Layer 8 of a small transformer language model trained on English Wikipedia (16 layers, counted from 0, width 128).
A neuron's activation on a vector x is SiLU(gate . x) times (in . x), where the dot is the dot product.
The model reads these tokens: "2" "7" " founder" " members" " of" " the" " World" " Medical" " Association" "," " join" "ing" " in" " " "1" "9"

The vector x that enters this layer's MLP at each token. A number n stands for n times 0.041.
0 "2": -8 -10 -1 4 14 -26 -1 -10 38 -7 49 14 -18 -13 -6 -30 13 -17 -17 -6 1 -13 -15 -4 -4 -25 -13 11 8 10 21 -13 30 -4 -4 22 1 11 -12 41 4 23 8 15 -25 2 -17 -48 -24 -14 -12 16 -11 21 -6 -4 -12 -1 27 -4 45 2 14 -6 8 -9 13 -10 7 2 -17 11 16 2 48 -4 38 14 -2 0 -24 3 5 19 -1 17 -1 -41 3 -6 -30 47 36 -8 -24 15 4 -5 -10 -3 -35 19 16 -29 -3 5 45 3 -27 26 2 48 -8 -13 43 -2 14 42 -28 -5 -6 -12 -7 -5 7 9 -21 20
1 "7": 13 2 -28 -10 -2 -29 6 2 8 37 12 27 43 2 -15 -43 24 19 -24 23 22 -23 -25 -23 -3 -18 -1 -3 -8 -5 27 25 -10 -14 27 10 -17 26 0 12 1 14 29 -2 -29 10 17 -3 -14 45 -48 22 -4 -1 -19 -13 -1 2 15 -29 26 1 -5 20 10 -12 -12 -23 15 17 36 32 4 -29 -27 -18 26 14 -24 2 -28 -16 12 25 1 0 -25 9 -13 7 0 -13 -10 -6 -14 0 9 -18 12 6 12 35 11 15 -3 15 11 0 1 -8 -4 21 -20 3 16 27 1 33 -1 21 -21 7 8 -19 35 17 19 -8
2 " founder": -19 33 -32 -11 22 -9 20 -16 26 -13 17 24 4 -3 -9 7 14 -7 -28 45 -5 -11 4 -10 3 5 1 -7 -23 10 9 25 1 14 0 2 8 -1 4 -19 -26 -9 -21 48 -14 -6 6 -5 -22 38 -3 -2 25 35 -30 -13 -20 -1 7 -3 23 -3 2 21 2 -7 -37 -33 14 -1 23 10 22 4 -2 1 27 -15 -21 18 20 -4 -3 -23 30 16 -3 14 2 -24 14 -34 39 6 0 -31 23 -7 -7 3 -11 -5 11 -33 -13 9 -58 15 12 12 11 30 -35 -13 10 18 25 47 -4 -61 -16 22 31 33 -3 -12 24 -35
3 " members": 11 0 -15 -41 -3 -4 12 -36 13 -14 21 21 -11 4 -9 8 -5 -16 13 20 -6 22 11 3 -10 2 2 -25 1 16 27 -10 20 -23 0 -11 -1 4 -5 6 -24 1 5 19 -3 10 12 18 -41 19 -1 36 30 17 -8 -31 -38 -7 19 2 26 -1 5 -2 10 12 -26 4 15 -1 28 12 -8 1 2 -1 0 -22 -3 31 6 -19 -33 5 28 -4 5 6 -9 -20 -2 -33 35 28 17 0 -3 -36 5 10 -31 20 12 -53 7 11 -34 14 10 56 16 14 -37 0 4 20 12 48 7 -37 10 58 3 24 -7 -6 14 -10
4 " of": -3 3 -22 -35 -21 -8 -39 -19 -9 -18 -28 16 -14 21 -9 27 14 26 -6 -30 27 17 27 -7 6 -14 7 -22 -2 14 19 18 3 -25 -7 3 -6 -9 -22 27 -8 -15 -7 9 -24 7 -6 7 -11 -9 -10 22 20 13 45 -10 22 -13 -15 5 -9 2 -7 13 -21 -16 -41 27 23 -33 -21 25 17 47 -32 32 51 2 4 19 -31 -11 14 1 7 21 -3 8 -2 -29 -17 -9 14 -26 -13 -9 -14 -32 5 7 9 22 8 -9 4 -24 -18 11 -23 -1 22 12 -15 -10 8 -15 -19 -4 37 18 2 18 -11 -61 -6 -3 21 -32
5 " the": 7 -5 -23 -21 -29 -16 -9 -14 -7 18 9 5 -3 5 -3 6 3 5 -18 -2 11 16 2 7 -25 -9 -2 -17 -6 -4 1 1 1 11 -8 54 -5 -13 -14 8 -3 31 -1 15 -33 -8 38 28 -1 -2 -8 -4 11 14 50 -10 58 -16 6 9 -7 1 4 8 -23 -7 11 4 13 5 -12 30 12 48 -19 24 -7 -14 -1 17 10 -8 -2 0 20 17 -14 3 -31 -39 -6 27 7 -19 -6 10 -10 -18 -3 -10 2 22 15 -21 -1 1 6 9 -15 -24 6 -14 -19 14 53 -14 3 6 2 6 -20 17 -5 3 1 -2 1 -11
6 " World": -9 -3 -8 0 13 42 10 15 -18 -28 -30 24 23 -15 -6 21 -5 -34 4 -33 -3 18 -12 -33 -46 6 2 18 9 -2 -31 18 8 -8 -9 -2 -14 -37 27 -26 9 -10 7 -7 9 15 14 18 -16 30 -36 -10 13 -20 14 26 -2 -63 -5 24 36 7 12 -8 4 -4 -26 -39 20 1 -6 27 13 14 18 -4 11 21 -6 10 -10 -10 9 -26 -3 -18 12 20 -2 8 -2 -23 17 -51 0 -10 43 -33 -17 -31 -3 17 11 20 13 -2 -31 2 -30 -51 -8 -15 -15 -11 37 29 4 35 -25 26 -20 -9 -9 60 0 2 -10 1
7 " Medical": -30 -18 5 13 3 24 22 -11 -11 -16 -28 25 17 27 2 31 22 -30 -48 9 22 32 -19 8 -8 20 -29 -10 7 -48 6 -8 40 2 -26 8 -6 -25 -10 -63 -4 11 -15 17 -22 -8 86 35 24 46 -40 -14 3 17 36 -1 -2 -50 19 -3 -4 3 -6 24 22 2 -3 -49 17 8 31 17 18 -32 -8 -6 -17 13 -23 -24 -1 -17 18 -27 10 -16 -15 36 -6 1 5 -16 3 8 -14 -20 15 -4 -23 -1 8 3 10 21 22 -21 -19 5 -17 17 7 25 -12 -25 17 -41 19 29 9 12 -42 -23 -21 4 18 13 -5 34
8 " Association": 4 -55 26 0 -4 17 -1 -24 4 -23 1 30 10 24 -6 3 -7 -18 -40 -22 10 38 -39 -11 -22 28 -19 -8 -5 5 -15 6 -18 2 13 -23 -3 -38 18 -17 -1 5 -5 12 20 -6 25 7 25 2 -31 0 34 -8 15 -30 -14 -29 39 10 26 1 -7 29 9 19 -47 -37 22 -6 7 31 -3 -6 -7 -13 11 -8 -1 33 3 3 9 -6 -9 -14 16 31 -12 -8 -16 -13 23 -9 -1 -2 33 -16 5 -5 -15 42 10 -2 26 -9 -56 11 9 -22 11 7 -26 -20 -5 -31 18 41 -21 -26 -20 10 6 52 -13 -4 13 -33
9 ",": 17 -6 -2 25 1 21 21 2 -7 -11 -24 12 7 37 -8 -6 11 13 7 9 -2 6 5 -22 -14 -24 24 -21 -6 -10 13 -6 -7 -26 76 -1 -17 -39 27 18 -23 -23 -11 14 -10 -1 4 34 -3 19 -3 -17 3 -26 -16 -1 24 -15 2 -4 -24 2 -21 19 -27 -16 4 -15 14 -21 -17 18 15 27 25 24 -4 19 22 27 -27 14 4 -3 -12 -9 4 6 -29 2 -19 6 4 -1 12 -14 1 -4 26 17 -23 13 9 5 -5 8 -25 22 -11 42 17 10 -37 4 41 -23 19 8 9 -12 -38 -10 -20 -20 -14 0 -17 -26
10 " join": 13 -18 -35 -4 -8 4 16 31 4 18 -28 37 -18 -2 -7 22 -19 -31 -6 9 -1 -13 18 3 -19 -28 -3 -35 21 32 23 10 4 -27 25 -14 22 -12 -33 44 -33 -5 16 1 9 20 20 18 -32 29 14 0 28 32 -18 -4 -4 -16 -2 12 -5 -1 6 -17 -15 -2 29 2 23 -6 21 6 20 19 -29 3 -11 -34 5 21 21 16 20 -25 -9 34 14 15 18 7 -8 -66 27 13 -14 -50 15 -10 6 5 21 -9 10 -13 -12 -2 -24 15 -28 0 -7 7 0 -13 13 15 7 45 -20 2 22 -4 -16 -8 18 -22 -6 -64
11 "ing": 25 10 -5 -12 -7 6 1 -4 -17 20 -82 26 1 63 -9 10 45 -26 24 3 1 -6 34 -18 3 -49 -38 -61 7 8 8 17 -3 -13 15 3 0 -25 -23 29 21 -16 -14 -5 -14 7 9 -20 -25 19 -4 -5 20 46 13 -19 -6 9 -14 -10 17 5 5 1 -7 10 38 -8 17 16 15 26 -25 48 -19 3 21 -17 6 13 -9 -26 -12 22 15 46 -13 40 14 -1 -6 30 32 -12 -1 -4 14 -1 10 42 -18 15 7 -7 24 -16 -14 12 13 -65 5 30 3 17 13 10 3 33 -2 9 5 10 6 -27 -18 -36 39 -38
12 " in": 15 -22 -4 -37 -3 2 26 14 -20 5 -36 16 -45 7 -20 19 34 -17 18 -12 11 8 -34 -48 1 -42 15 -11 -16 22 7 4 -15 19 33 -15 1 23 -6 22 -28 -15 -23 -21 -11 -15 -8 25 9 -11 -17 7 12 21 12 7 20 -22 -39 -8 -4 2 -7 -2 8 -4 -9 8 13 12 6 23 15 19 -26 24 34 -10 42 -4 3 14 -3 12 26 28 -10 57 -9 -12 -16 17 -9 -18 -25 -23 -18 -17 15 3 -6 39 10 21 16 -11 -15 13 -8 -27 -13 34 -8 -15 -2 22 25 -5 -18 11 -17 -15 -29 5 -5 8 43 -36
13 " ": 34 11 -18 -30 -15 -14 22 0 -20 -5 -38 21 -22 20 -17 -19 11 -22 11 4 3 6 20 -47 -29 -51 8 -15 -18 -11 3 -22 4 -17 -18 8 3 3 25 21 -21 -5 -5 4 -8 9 18 -17 23 3 11 -1 7 10 8 -6 10 -19 -9 1 18 1 -13 11 -2 19 -2 -11 13 2 13 15 12 28 0 -3 24 1 -18 3 -23 -4 -17 -22 14 28 -1 18 -25 -7 7 5 -94 -3 -10 -19 11 -13 -14 -4 -23 -15 6 7 -3 -1 -15 3 -6 -9 3 47 -14 -4 4 -7 15 17 -6 -4 -24 11 -32 -30 -21 12 39 -24
14 "1": 44 2 -11 -29 -11 -22 13 -11 -7 -8 -34 21 -1 14 -15 -52 30 1 -17 -9 11 33 13 4 -12 -2 -6 2 -39 2 -14 10 -14 -34 -2 5 -2 -26 38 25 -23 34 -19 -26 22 -11 20 15 26 -9 1 20 30 15 -15 -2 19 -28 -7 14 7 0 1 28 -28 1 28 -39 20 19 1 17 -7 17 19 -2 19 2 -21 -8 -41 -8 -15 -1 4 4 -21 49 -12 -4 -16 -15 -32 -6 -26 -15 -13 -18 -17 0 -16 26 9 13 -5 23 -10 -4 8 -39 6 3 0 -21 3 14 25 1 -21 -11 19 -9 -27 -50 16 29 24 -70
15 "9": 25 8 -21 -4 1 -7 23 -11 -1 33 -35 28 -8 29 -15 -34 19 11 8 24 56 14 -4 2 -33 -25 -28 -2 -36 -39 2 19 -3 -38 -47 10 -27 -19 39 15 -17 12 6 -23 7 -16 -53 -1 12 -9 -39 -10 -18 8 -12 -2 6 -11 -13 0 -5 0 -3 9 4 -6 7 -39 17 7 14 17 3 26 -15 -11 11 1 -4 4 -34 28 -19 5 17 -16 -2 44 -13 -6 -22 -73 -13 -23 -13 -9 -1 -15 4 8 -10 -5 8 73 -15 20 -1 -2 -7 35 -8 17 -8 -1 18 35 41 16 -16 9 0 -6 4 -18 4 17 6 -84

Each question shows the input weights of one neuron of the MLP. A number n stands for n times 0.0042.

n0 gate: -16 21 1 36 -9 15 -23 -24 -10 10 -7 7 -3 -16 1 -23 3 20 10 -42 -4 2 6 -24 9 -1 -6 -14 -15 4 24 -11 28 -31 -7 24 -9 20 35 25 -8 21 13 9 5 -21 3 16 5 3 3 4 -14 -7 20 -14 17 10 2 -21 14 -16 10 6 -5 -16 -19 -24 -40 1 29 7 47 15 19 8 -3 9 2 34 -13 28 -19 -1 -26 -16 20 -18 -7 20 -29 33 -6 -28 -8 25 2 -8 -4 -24 -55 -30 12 -2 7 -23 19 7 -25 -7 0 25 10 20 16 -10 -9 -22 -29 18 -12 -23 -2 -24 2 12 7 3
n0 in: -15 -11 -11 6 8 -6 25 9 4 -14 25 2 -3 42 -9 -8 27 9 11 -16 7 11 5 -21 9 -19 23 12 4 -38 14 16 -7 -29 -4 -11 8 -3 29 4 -17 -6 35 -4 -23 -24 25 18 -4 -7 -17 7 11 -13 0 24 23 -34 -30 14 14 19 2 -6 -15 13 -7 -5 12 -5 -2 -3 -21 -2 -32 5 10 -18 -25 7 18 1 3 -9 15 -7 -10 -36 -24 -7 -24 5 1 23 12 -30 23 10 13 9 -26 16 3 -3 -29 -3 -8 -5 14 3 29 14 -16 -3 20 -1 23 21 22 7 -27 0 11 3 -7 22 -47 2
On which token does it fire most, and how strongly? 9 ",", at about 1.9

n91 gate: 4 -15 7 24 -13 19 0 5 -16 0 -14 10 37 5 20 3 -39 -18 -12 -1 -25 6 9 0 19 19 12 -1 12 14 0 3 -21 -20 -20 -11 -3 28 -15 11 17 8 26 8 47 9 -2 -30 -19 -15 -14 10 -1 9 -5 -6 -51 33 17 17 21 -47 -13 -24 18 -4 -13 -3 -17 -7 -23 15 13 17 3 -7 -11 -13 -4 -7 18 20 9 1 -6 -20 9 -35 7 26 4 -33 12 19 5 -4 18 40 -54 -18 -9 23 -31 -4 -5 -10 37 6 15 19 -18 -25 -2 12 10 15 5 -3 -13 -28 -14 20 6 -8 15 -6 -2 -9
n91 in: 21 19 -33 -11 -8 -21 14 9 18 0 26 -16 -23 -21 11 26 -10 -15 8 -11 13 -2 20 5 -16 -4 -5 -9 -7 -19 -15 -14 29 4 21 1 -17 -2 1 10 -8 7 9 9 2 -24 0 24 19 12 14 -35 13 2 17 -4 -4 -26 2 -19 -9 -12 9 3 -12 2 -1 6 -3 -26 17 -18 13 4 18 7 -16 26 -38 -10 -17 16 -6 -13 41 -17 2 2 6 17 -7 7 -7 -10 -30 4 26 5 -10 15 20 -10 3 6 -18 5 9 -6 13 -18 6 -4 -4 25 9 7 24 -9 13 15 -21 22 -3 12 -18 5 5 -23
Which token does this neuron like most? 11 "ing"

n19 gate: -1 40 28 -23 4 12 -14 47 11 3 8 -25 2 -19 21 12 24 -33 26 -36 -14 -9 8 -3 2 -29 21 0 5 -4 12 15 -4 -3 -17 -23 2 31 -22 -1 -32 -2 -28 0 -57 -8 3 -40 -3 1 4 3 -9 -15 45 23 29 26 -6 -2 2 0 41 -8 2 6 4 40 -23 -4 -1 9 -8 31 5 10 -31 6 9 -33 19 14 48 4 34 3 -26 -9 -2 -15 -8 43 17 -8 -17 -23 20 -7 12 -7 -23 -8 -23 -1 -12 -30 18 37 -27 -22 33 2 -1 -7 11 18 -41 33 -38 27 4 2 -25 -19 -39 -10 -6 -28
n19 in: 20 -13 -11 -34 6 -3 2 16 -5 5 14 15 -45 20 -10 6 16 18 15 9 -27 -22 29 -23 3 16 6 -15 -4 -7 -5 23 8 28 4 15 -22 -2 -8 -13 7 -11 34 0 -14 6 15 10 16 -21 21 -23 34 -4 -10 5 -4 6 3 -21 12 29 11 -45 9 1 8 2 5 -14 1 2 -42 -2 31 -6 3 -11 24 -42 -9 -1 -4 -4 -32 33 -8 -25 -8 26 9 4 -1 -10 -17 10 -4 3 -8 3 12 -22 11 -9 7 -14 -27 23 7 20 -11 -5 -10 -30 21 23 -25 20 2 12 4 -17 -29 -9 -20 -4 7 -15
On which two tokens does it fire most, strongest first? 11 "ing", 12 " in"

n92 gate: -16 -28 -28 1 -21 -7 -32 -9 -6 -6 22 -28 -2 33 -10 -10 4 -5 2 1 4 -16 -9 5 21 -38 -2 -12 -27 -3 10 -19 14 -30 -22 13 20 31 -21 -25 33 4 -1 1 8 -11 -49 -19 -4 1 10 13 -19 24 24 -24 -1 -23 15 -5 -19 6 6 -23 2 16 -16 21 -7 16 17 40 -32 30 35 32 12 1 -2 3 5 -7 6 10 -17 -22 -8 -11 -13 25 -9 39 25 21 -9 13 -10 -4 6 -3 -31 13 -14 28 -2 -29 -14 -4 11 -23 -11 -1 7 -2 11 -14 13 -11 27 -6 -23 14 15 -5 -20 -11 -45 35
n92 in: -45 -5 44 -3 38 6 15 -8 -4 -13 13 -13 7 -19 -1 -36 10 7 41 17 28 31 1 3 15 6 -1 38 -12 5 12 -18 7 -4 14 20 15 -16 11 -2 -38 7 26 47 22 -21 -6 21 -1 29 -10 -15 -20 -6 32 -19 -9 -3 -27 -3 -27 -7 22 -10 -5 20 -3 -13 21 4 12 -1 -8 9 -22 -17 -4 1 3 -8 -9 12 21 -10 3 -10 -8 -14 -24 8 14 7 -9 12 15 -9 2 1 -22 3 -18 9 -5 -8 12 12 -9 -29 7 5 16 4 21 12 -14 2 -20 5 7 26 -9 28 10 8 0 23 -7 11
Which token does this neuron like most? 10 " join"

n20 gate: -32 8 11 23 8 -11 -22 -32 8 5 18 -7 24 -29 47 -10 -21 19 48 -21 -14 10 43 -4 -9 -24 -2 -1 33 0 9 21 24 -15 14 20 -8 -2 -20 -17 -33 -34 36 -3 -2 -19 18 34 -5 -36 1 -11 -8 2 -2 -13 -7 47 36 21 -10 -23 2 -43 -4 -12 -15 23 -29 9 14 10 19 3 -6 -15 2 -2 -6 -18 5 7 -11 -52 11 -33 21 0 -21 -5 2 15 4 9 -4 -4 -34 29 6 -4 3 9 -17 20 7 -7 14 -30 29 33 -4 -14 -37 -16 12 8 24 3 21 3 -18 26 -5 -51 1 19 -15 -5
n20 in: 28 24 -33 -1 25 -3 -20 -7 -7 -4 -21 10 -3 16 16 16 -20 -37 -15 -2 -9 20 4 -47 -6 6 18 11 -21 -33 24 -4 23 -15 -2 -21 11 22 3 -20 -3 -20 -4 -3 -9 2 -24 -3 1 -22 31 21 15 -23 -25 -18 -5 -17 13 7 -17 23 28 -17 6 -10 -6 15 8 -13 -33 32 -14 -4 -23 -10 7 -17 -28 10 -13 -18 -17 10 -6 -16 48 -3 -2 -39 -14 -12 1 -18 -15 -2 20 -2 12 -32 10 -10 4 34 -13 -3 8 -20 -16 28 -19 -37 -4 -6 9 -3 -2 14 11 11 0 28 22 1 28 18 12 -11
Which token does this neuron like most? 3 " members"

n108 gate: 39 2 -23 6 15 -16 30 -24 10 24 -8 -31 -19 17 5 9 16 -14 -3 47 -1 14 -4 -26 -9 -3 -13 23 14 -2 32 -5 21 10 -29 -21 9 -28 -4 34 12 8 21 8 5 25 -37 -10 -3 32 17 -8 -22 -18 9 23 -25 2 18 -11 -5 -6 18 12 33 15 -3 -8 9 -1 17 -24 15 21 -4 3 3 -24 36 8 6 23 -15 -2 13 -7 15 18 -16 9 -9 16 5 -2 -5 0 1 12 48 6 -2 -28 -29 -10 6 4 -23 -12 -8 -2 -8 14 -18 -2 3 12 3 23 -10 21 1 20 5 -3 5 -8 14 2
n108 in: 6 3 -17 2 31 10 -2 -21 14 5 -8 -4 15 8 -13 8 -10 -22 23 16 -1 -13 16 -8 5 -21 -34 -27 -21 -31 13 31 -2 3 -15 8 -6 18 13 1 -32 -12 14 -1 -7 -12 -17 -7 24 32 -12 9 -12 18 8 -2 48 20 -8 -42 12 -33 17 -9 -11 -8 -9 -9 33 40 13 5 -1 20 2 -3 8 32 25 -6 -3 29 -13 -12 8 -13 31 20 11 11 2 13 -19 -7 16 1 -10 -8 -1 4 6 -8 2 10 -1 -14 1 -11 25 -13 -4 12 17 -11 23 -18 7 -14 9 -2 4 9 -32 -2 -25 -28 10 1
On which token does it fire most, and how strongly? 15 "9", at about 2.2

n62 gate: 34 -32 -16 51 -3 -25 20 7 -4 -8 -12 20 14 1 18 -12 -17 -9 -13 -10 2 7 -10 -30 19 -18 -27 11 9 -25 -20 -19 7 22 -1 -11 -28 -15 26 -10 47 12 -6 11 5 -18 -23 -15 9 35 -14 -34 -13 -9 3 36 -11 23 15 -30 19 -13 -12 -11 -3 31 17 1 -14 7 -6 -7 10 -18 4 -25 37 -17 5 -14 -11 7 20 -19 -10 -39 -5 -19 11 -15 14 6 -6 -21 -6 -1 -25 -7 -24 8 16 17 -18 -1 -2 -8 17 -17 -2 -25 -26 -22 -19 -27 -31 13 29 -33 14 14 -4 16 -19 -26 3 -5 -6 -32
n62 in: -10 -6 6 -14 -7 -1 -11 -2 -28 -7 11 -1 -25 -23 -12 2 20 25 -2 -20 1 -2 9 -4 4 -15 11 25 5 29 27 14 13 -13 3 -5 -16 -6 -33 11 -7 -1 -12 -19 -15 1 -12 28 12 3 -33 -15 11 -24 4 -18 22 -9 27 1 8 13 21 -43 -12 -17 -7 -5 6 -8 25 -17 -25 -9 -10 -8 -19 29 4 6 22 15 17 2 36 16 42 2 -31 8 -16 7 -23 -12 -3 4 10 -22 30 44 -5 -13 1 -3 -12 -4 -7 9 1 21 19 -3 -1 53 14 -1 8 16 2 -18 -28 -8 3 -5 26 -18 -7 -17
On which two tokens does it fire most, strongest first? 15 "9", 1 "7"

n95 gate: -22 0 31 4 -3 25 -30 -44 1 -28 -15 -21 11 4 9 -11 18 7 7 -6 7 -17 25 3 -9 56 3 25 -16 -15 -5 -1 21 -8 -10 12 2 -14 -40 35 7 -8 21 -22 -6 -9 -6 -11 -12 -32 8 -10 4 -25 9 -6 20 -39 10 -14 -23 3 9 9 -28 -7 46 5 15 1 0 -10 16 27 -18 4 -5 -23 -8 24 -19 15 18 -11 2 17 -18 -6 -11 2 3 8 -18 15 -18 -43 -25 6 12 -9 -4 4 12 11 2 18 -20 0 11 1 -7 4 -24 -12 -19 8 19 -13 -9 -21 -10 1 9 -16 30 -11 -21 32
n95 in: 32 22 -31 -13 0 -24 3 -6 23 -11 -13 -15 8 9 12 -10 2 -24 -13 -18 6 -21 7 20 -19 13 -2 -7 22 31 0 30 -3 -4 -23 -18 9 -10 -2 -10 6 3 8 -22 1 29 25 -32 -27 19 7 -15 26 10 18 -8 16 4 -50 1 -8 5 1 1 19 -2 18 -16 -11 -17 16 12 36 -3 -10 -25 1 12 -2 8 25 -13 4 7 18 24 -39 6 3 -19 -9 9 -5 -14 2 -10 -2 12 2 32 -8 -7 1 3 9 0 18 6 8 -22 20 -7 15 17 0 3 -24 -13 3 15 -16 26 0 11 -11 -8 1 -30
On which three tokens does it fire most, strongest first? 4 " of", 5 " the", 14 "1"

n152 gate: 7 12 -18 19 18 -43 17 36 16 -10 6 17 -34 -1 -1 15 5 -1 14 12 -6 -37 -17 7 29 27 -34 21 -31 2 -20 26 18 -1 1 -18 0 -3 -8 -13 7 -4 1 1 2 7 -36 21 -1 -22 -26 22 -5 -3 -29 3 4 14 25 -10 -20 -2 18 -10 -2 -5 -6 -8 -13 11 -9 -4 -9 7 11 -16 -11 0 46 -15 -17 21 -42 9 -9 11 -39 -10 -5 21 8 -3 -5 -7 -35 3 15 25 -1 -16 -9 -8 -7 -16 4 11 28 -15 10 0 -20 -5 6 24 -27 -3 -7 -8 -15 2 5 -9 25 -2 6 -1 11 13
n152 in: 11 9 5 21 26 26 29 -7 5 17 10 -7 -3 -14 -1 18 35 3 -7 -35 0 3 13 -3 20 -23 2 23 0 8 -20 -8 -2 -14 19 -6 -3 5 -8 -23 -1 -6 39 5 -8 0 10 27 -33 -12 -24 3 7 -2 4 10 0 5 -9 12 6 10 -11 -21 1 22 -24 -3 -1 -5 -3 4 -9 -32 -25 -3 4 26 25 -20 9 -5 -6 26 0 -1 18 12 -14 9 9 -21 -9 -1 15 -6 -18 13 18 -1 6 -26 5 10 2 12 -1 6 26 -11 -25 -18 -8 -22 -38 8 13 -39 -14 10 26 -22 28 4 21 1 15 -17
On which token does it fire most, and how strongly? 5 " the", at about 0.39

n82 gate: -9 -23 -5 5 -19 23 -6 -29 8 -23 41 3 43 -2 5 6 2 6 1 43 -25 -47 -12 30 13 16 -14 4 3 17 16 -28 39 18 -18 -25 -5 -27 -15 11 19 26 -28 15 -12 -30 2 -28 -23 5 -34 -3 -13 11 36 -6 -1 -33 15 0 22 3 -12 2 -14 -14 -2 11 -11 11 21 1 16 -15 17 2 1 -6 -8 -4 -40 -8 -37 15 -15 6 -41 36 -21 -8 -44 -2 25 21 -5 -8 13 -1 23 13 -11 -3 -16 -25 -3 -5 -7 3 10 8 14 -6 5 3 -4 -4 3 -1 -43 -19 -22 8 -17 27 1 -9 17 23
n82 in: 14 16 -10 7 -21 1 6 -3 -36 -16 36 20 30 -21 -22 -1 13 16 -19 17 -12 -7 -19 -27 -7 -23 -9 -1 8 -5 -30 -13 14 9 6 -33 30 -7 -24 -26 15 11 -8 -16 -23 -19 -15 -31 28 -57 -4 4 -13 31 -9 3 3 -18 -11 -2 -9 11 15 -15 -5 8 -1 -7 18 -11 13 8 -30 -13 3 12 -27 7 -2 16 3 -8 -11 -11 10 -12 -14 22 4 18 -20 6 8 -10 -8 9 38 -29 12 3 5 16 0 -3 -11 -29 5 13 -12 1 15 13 -10 30 22 14 -2 -14 -4 0 3 -19 -37 53 4 -25 14 -26
Which token does this neuron like most? 8 " Association"

n199 gate: -27 15 -29 25 -10 25 -16 -6 8 -2 15 -31 7 -12 4 -29 -15 19 14 1 -26 17 -10 3 9 -8 11 -13 12 -24 24 28 -3 43 10 -36 9 40 12 -22 8 -23 28 -10 -15 -16 -14 9 -5 -19 -18 9 -21 2 11 27 28 57 -18 12 19 -39 -49 -27 -23 21 -1 42 -23 20 17 -1 -6 8 -3 15 -13 34 16 -15 -10 1 14 -17 -11 -39 12 -1 -14 9 16 1 8 15 4 29 6 -28 0 23 -25 19 -9 -1 -8 -6 8 -3 3 -11 10 -40 -3 12 -8 41 -11 18 -2 23 19 -26 0 -18 -5 42 -3 34
n199 in: 8 25 16 -2 -7 -9 9 -6 19 5 6 -29 -4 -24 4 -17 -11 5 -10 -7 8 19 -3 49 -4 -23 3 9 3 -7 -31 -2 19 22 13 -17 -2 -1 -17 -12 -2 -2 -12 -29 -2 10 16 2 24 9 -12 -7 -9 4 5 -9 20 27 -5 -19 6 6 17 10 27 -4 4 10 -30 -5 16 20 6 -17 16 18 4 40 1 -17 16 -25 -3 8 57 3 22 -11 -41 17 2 -9 -5 -38 5 8 21 -24 0 10 -13 -20 -4 2 2 17 -9 17 18 20 19 7 21 26 9 19 5 24 -36 -17 -13 -4 27 21 8 11 8 7
On which three tokens does it fire most, strongest first? 4 " of", 10 " join", 11 "ing"

n75 gate: 8 32 13 -16 17 -5 26 20 7 16 -21 -11 -12 -8 5 -9 -4 -4 9 -43 5 -23 22 8 -1 -10 24 -6 6 17 10 8 -12 -3 -9 -8 -15 -5 -21 25 17 11 26 -21 -28 -20 -3 13 9 -29 -1 -2 -9 -30 16 36 39 23 34 25 -17 -1 18 -17 -2 -10 23 -16 -20 23 21 6 -16 7 31 -16 31 -34 4 -4 -15 18 3 -6 -8 38 -65 -21 14 -22 18 -14 -10 -28 -38 -27 1 6 32 -38 -17 -19 -17 -22 2 -5 40 -19 34 4 -4 -14 12 0 -7 -12 -8 0 26 12 -5 22 23 8 12 -31 -20 -18
n75 in: -17 -11 -1 10 10 21 28 13 -6 3 -13 6 1 5 -21 1 -37 -10 -12 25 15 -19 20 11 5 -23 -16 -2 -14 1 -22 22 26 2 26 -2 -11 27 -14 10 -14 24 10 -7 2 -33 -2 -1 9 -9 18 -15 0 27 15 -14 13 6 3 -37 -16 -17 -12 24 14 -10 -9 24 -27 -13 -1 -26 -15 -10 -6 19 12 14 -10 -25 -7 -2 -34 3 -9 1 6 22 -15 33 21 -13 0 12 13 -1 9 -9 4 35 -15 -11 -20 55 21 14 -11 -8 -5 10 -2 10 -5 -9 1 29 -9 -1 14 11 4 20 32 -25 -31 19 -3 -10
On which token does it fire most, and how strongly? 6 " World", at about 0.33

n66 gate: -25 7 38 18 -1 36 -16 1 -2 12 -21 18 -4 16 -4 -2 -3 -15 4 -19 16 -22 12 2 20 -3 -32 -14 8 28 -19 -4 -2 16 16 -28 -7 1 -12 33 9 -9 26 -11 14 -1 -28 -22 -35 11 33 6 -4 -1 4 -3 -1 27 -12 -13 -4 -3 -28 -17 -1 7 24 34 4 10 -15 7 -2 14 -25 -15 -23 -8 25 -12 31 21 2 53 3 7 -3 11 1 29 -6 6 -3 8 -18 -6 -29 -2 18 22 -32 13 5 -17 -45 15 1 2 51 3 3 10 -9 0 -13 1 -15 -20 4 -46 -26 -1 -6 -17 -5 4 -23 9
n66 in: 7 0 24 -13 -6 -1 3 5 -1 17 -21 15 0 13 25 8 6 -19 -6 13 9 -36 10 -13 -14 12 -21 -11 7 22 -3 9 -26 13 -8 1 8 -10 26 12 -2 -20 26 -13 13 20 3 8 14 27 23 7 -15 25 27 -2 3 -7 24 1 -17 16 13 1 -9 20 14 0 0 13 6 -8 13 -32 10 -25 -5 1 -11 1 10 -7 -1 23 46 -32 1 -14 14 20 11 10 -13 -15 -2 12 -17 -7 -2 -8 -8 11 -1 -1 -7 -42 4 5 6 22 11 14 23 -32 12 4 -9 0 3 -8 -4 -3 -2 46 25 0 -5 30
Which token does this neuron like most? 14 "1"

n61 gate: 7 40 -4 10 -10 27 -4 -16 8 29 24 1 17 -5 5 6 -18 0 -4 22 12 10 12 9 18 11 15 -29 -7 14 -39 8 -9 -16 -11 -11 11 19 -5 18 1 15 -10 1 -2 -25 3 -8 -13 -12 23 -5 -19 31 46 18 8 -9 -21 -15 38 -15 19 -6 33 15 16 10 -4 -4 -25 -32 -2 7 -10 4 2 6 9 6 -2 13 21 51 -26 4 0 18 -20 -3 -12 -10 -9 14 -7 13 16 -5 -8 -10 2 1 2 -8 11 44 -24 -6 -72 -20 -2 -32 -1 33 -21 -4 -3 3 -9 -6 -12 7 -32 -10 22 -25 9 31
n61 in: -1 26 -15 8 -15 -10 -2 -9 -7 2 -13 -18 6 -1 -4 -8 -31 -29 2 -4 23 30 -40 -23 -16 -5 -1 27 -22 -9 2 -11 18 -7 -17 -27 0 4 27 -16 -5 -17 16 9 16 -7 -2 -2 34 -12 30 8 10 -6 28 7 9 -4 -31 -11 -8 2 4 17 7 11 13 -6 -4 -22 37 0 30 24 8 7 -13 10 -38 -18 8 0 0 17 -9 0 18 11 -17 8 -12 22 15 -12 0 -14 20 -21 -6 0 -5 13 4 -21 13 29 -14 -9 7 10 25 2 10 -7 15 7 -4 28 -27 19 -11 37 11 -28 6 -5 -21 3
On which token does it fire most, and how strongly? 5 " the", at about 0.19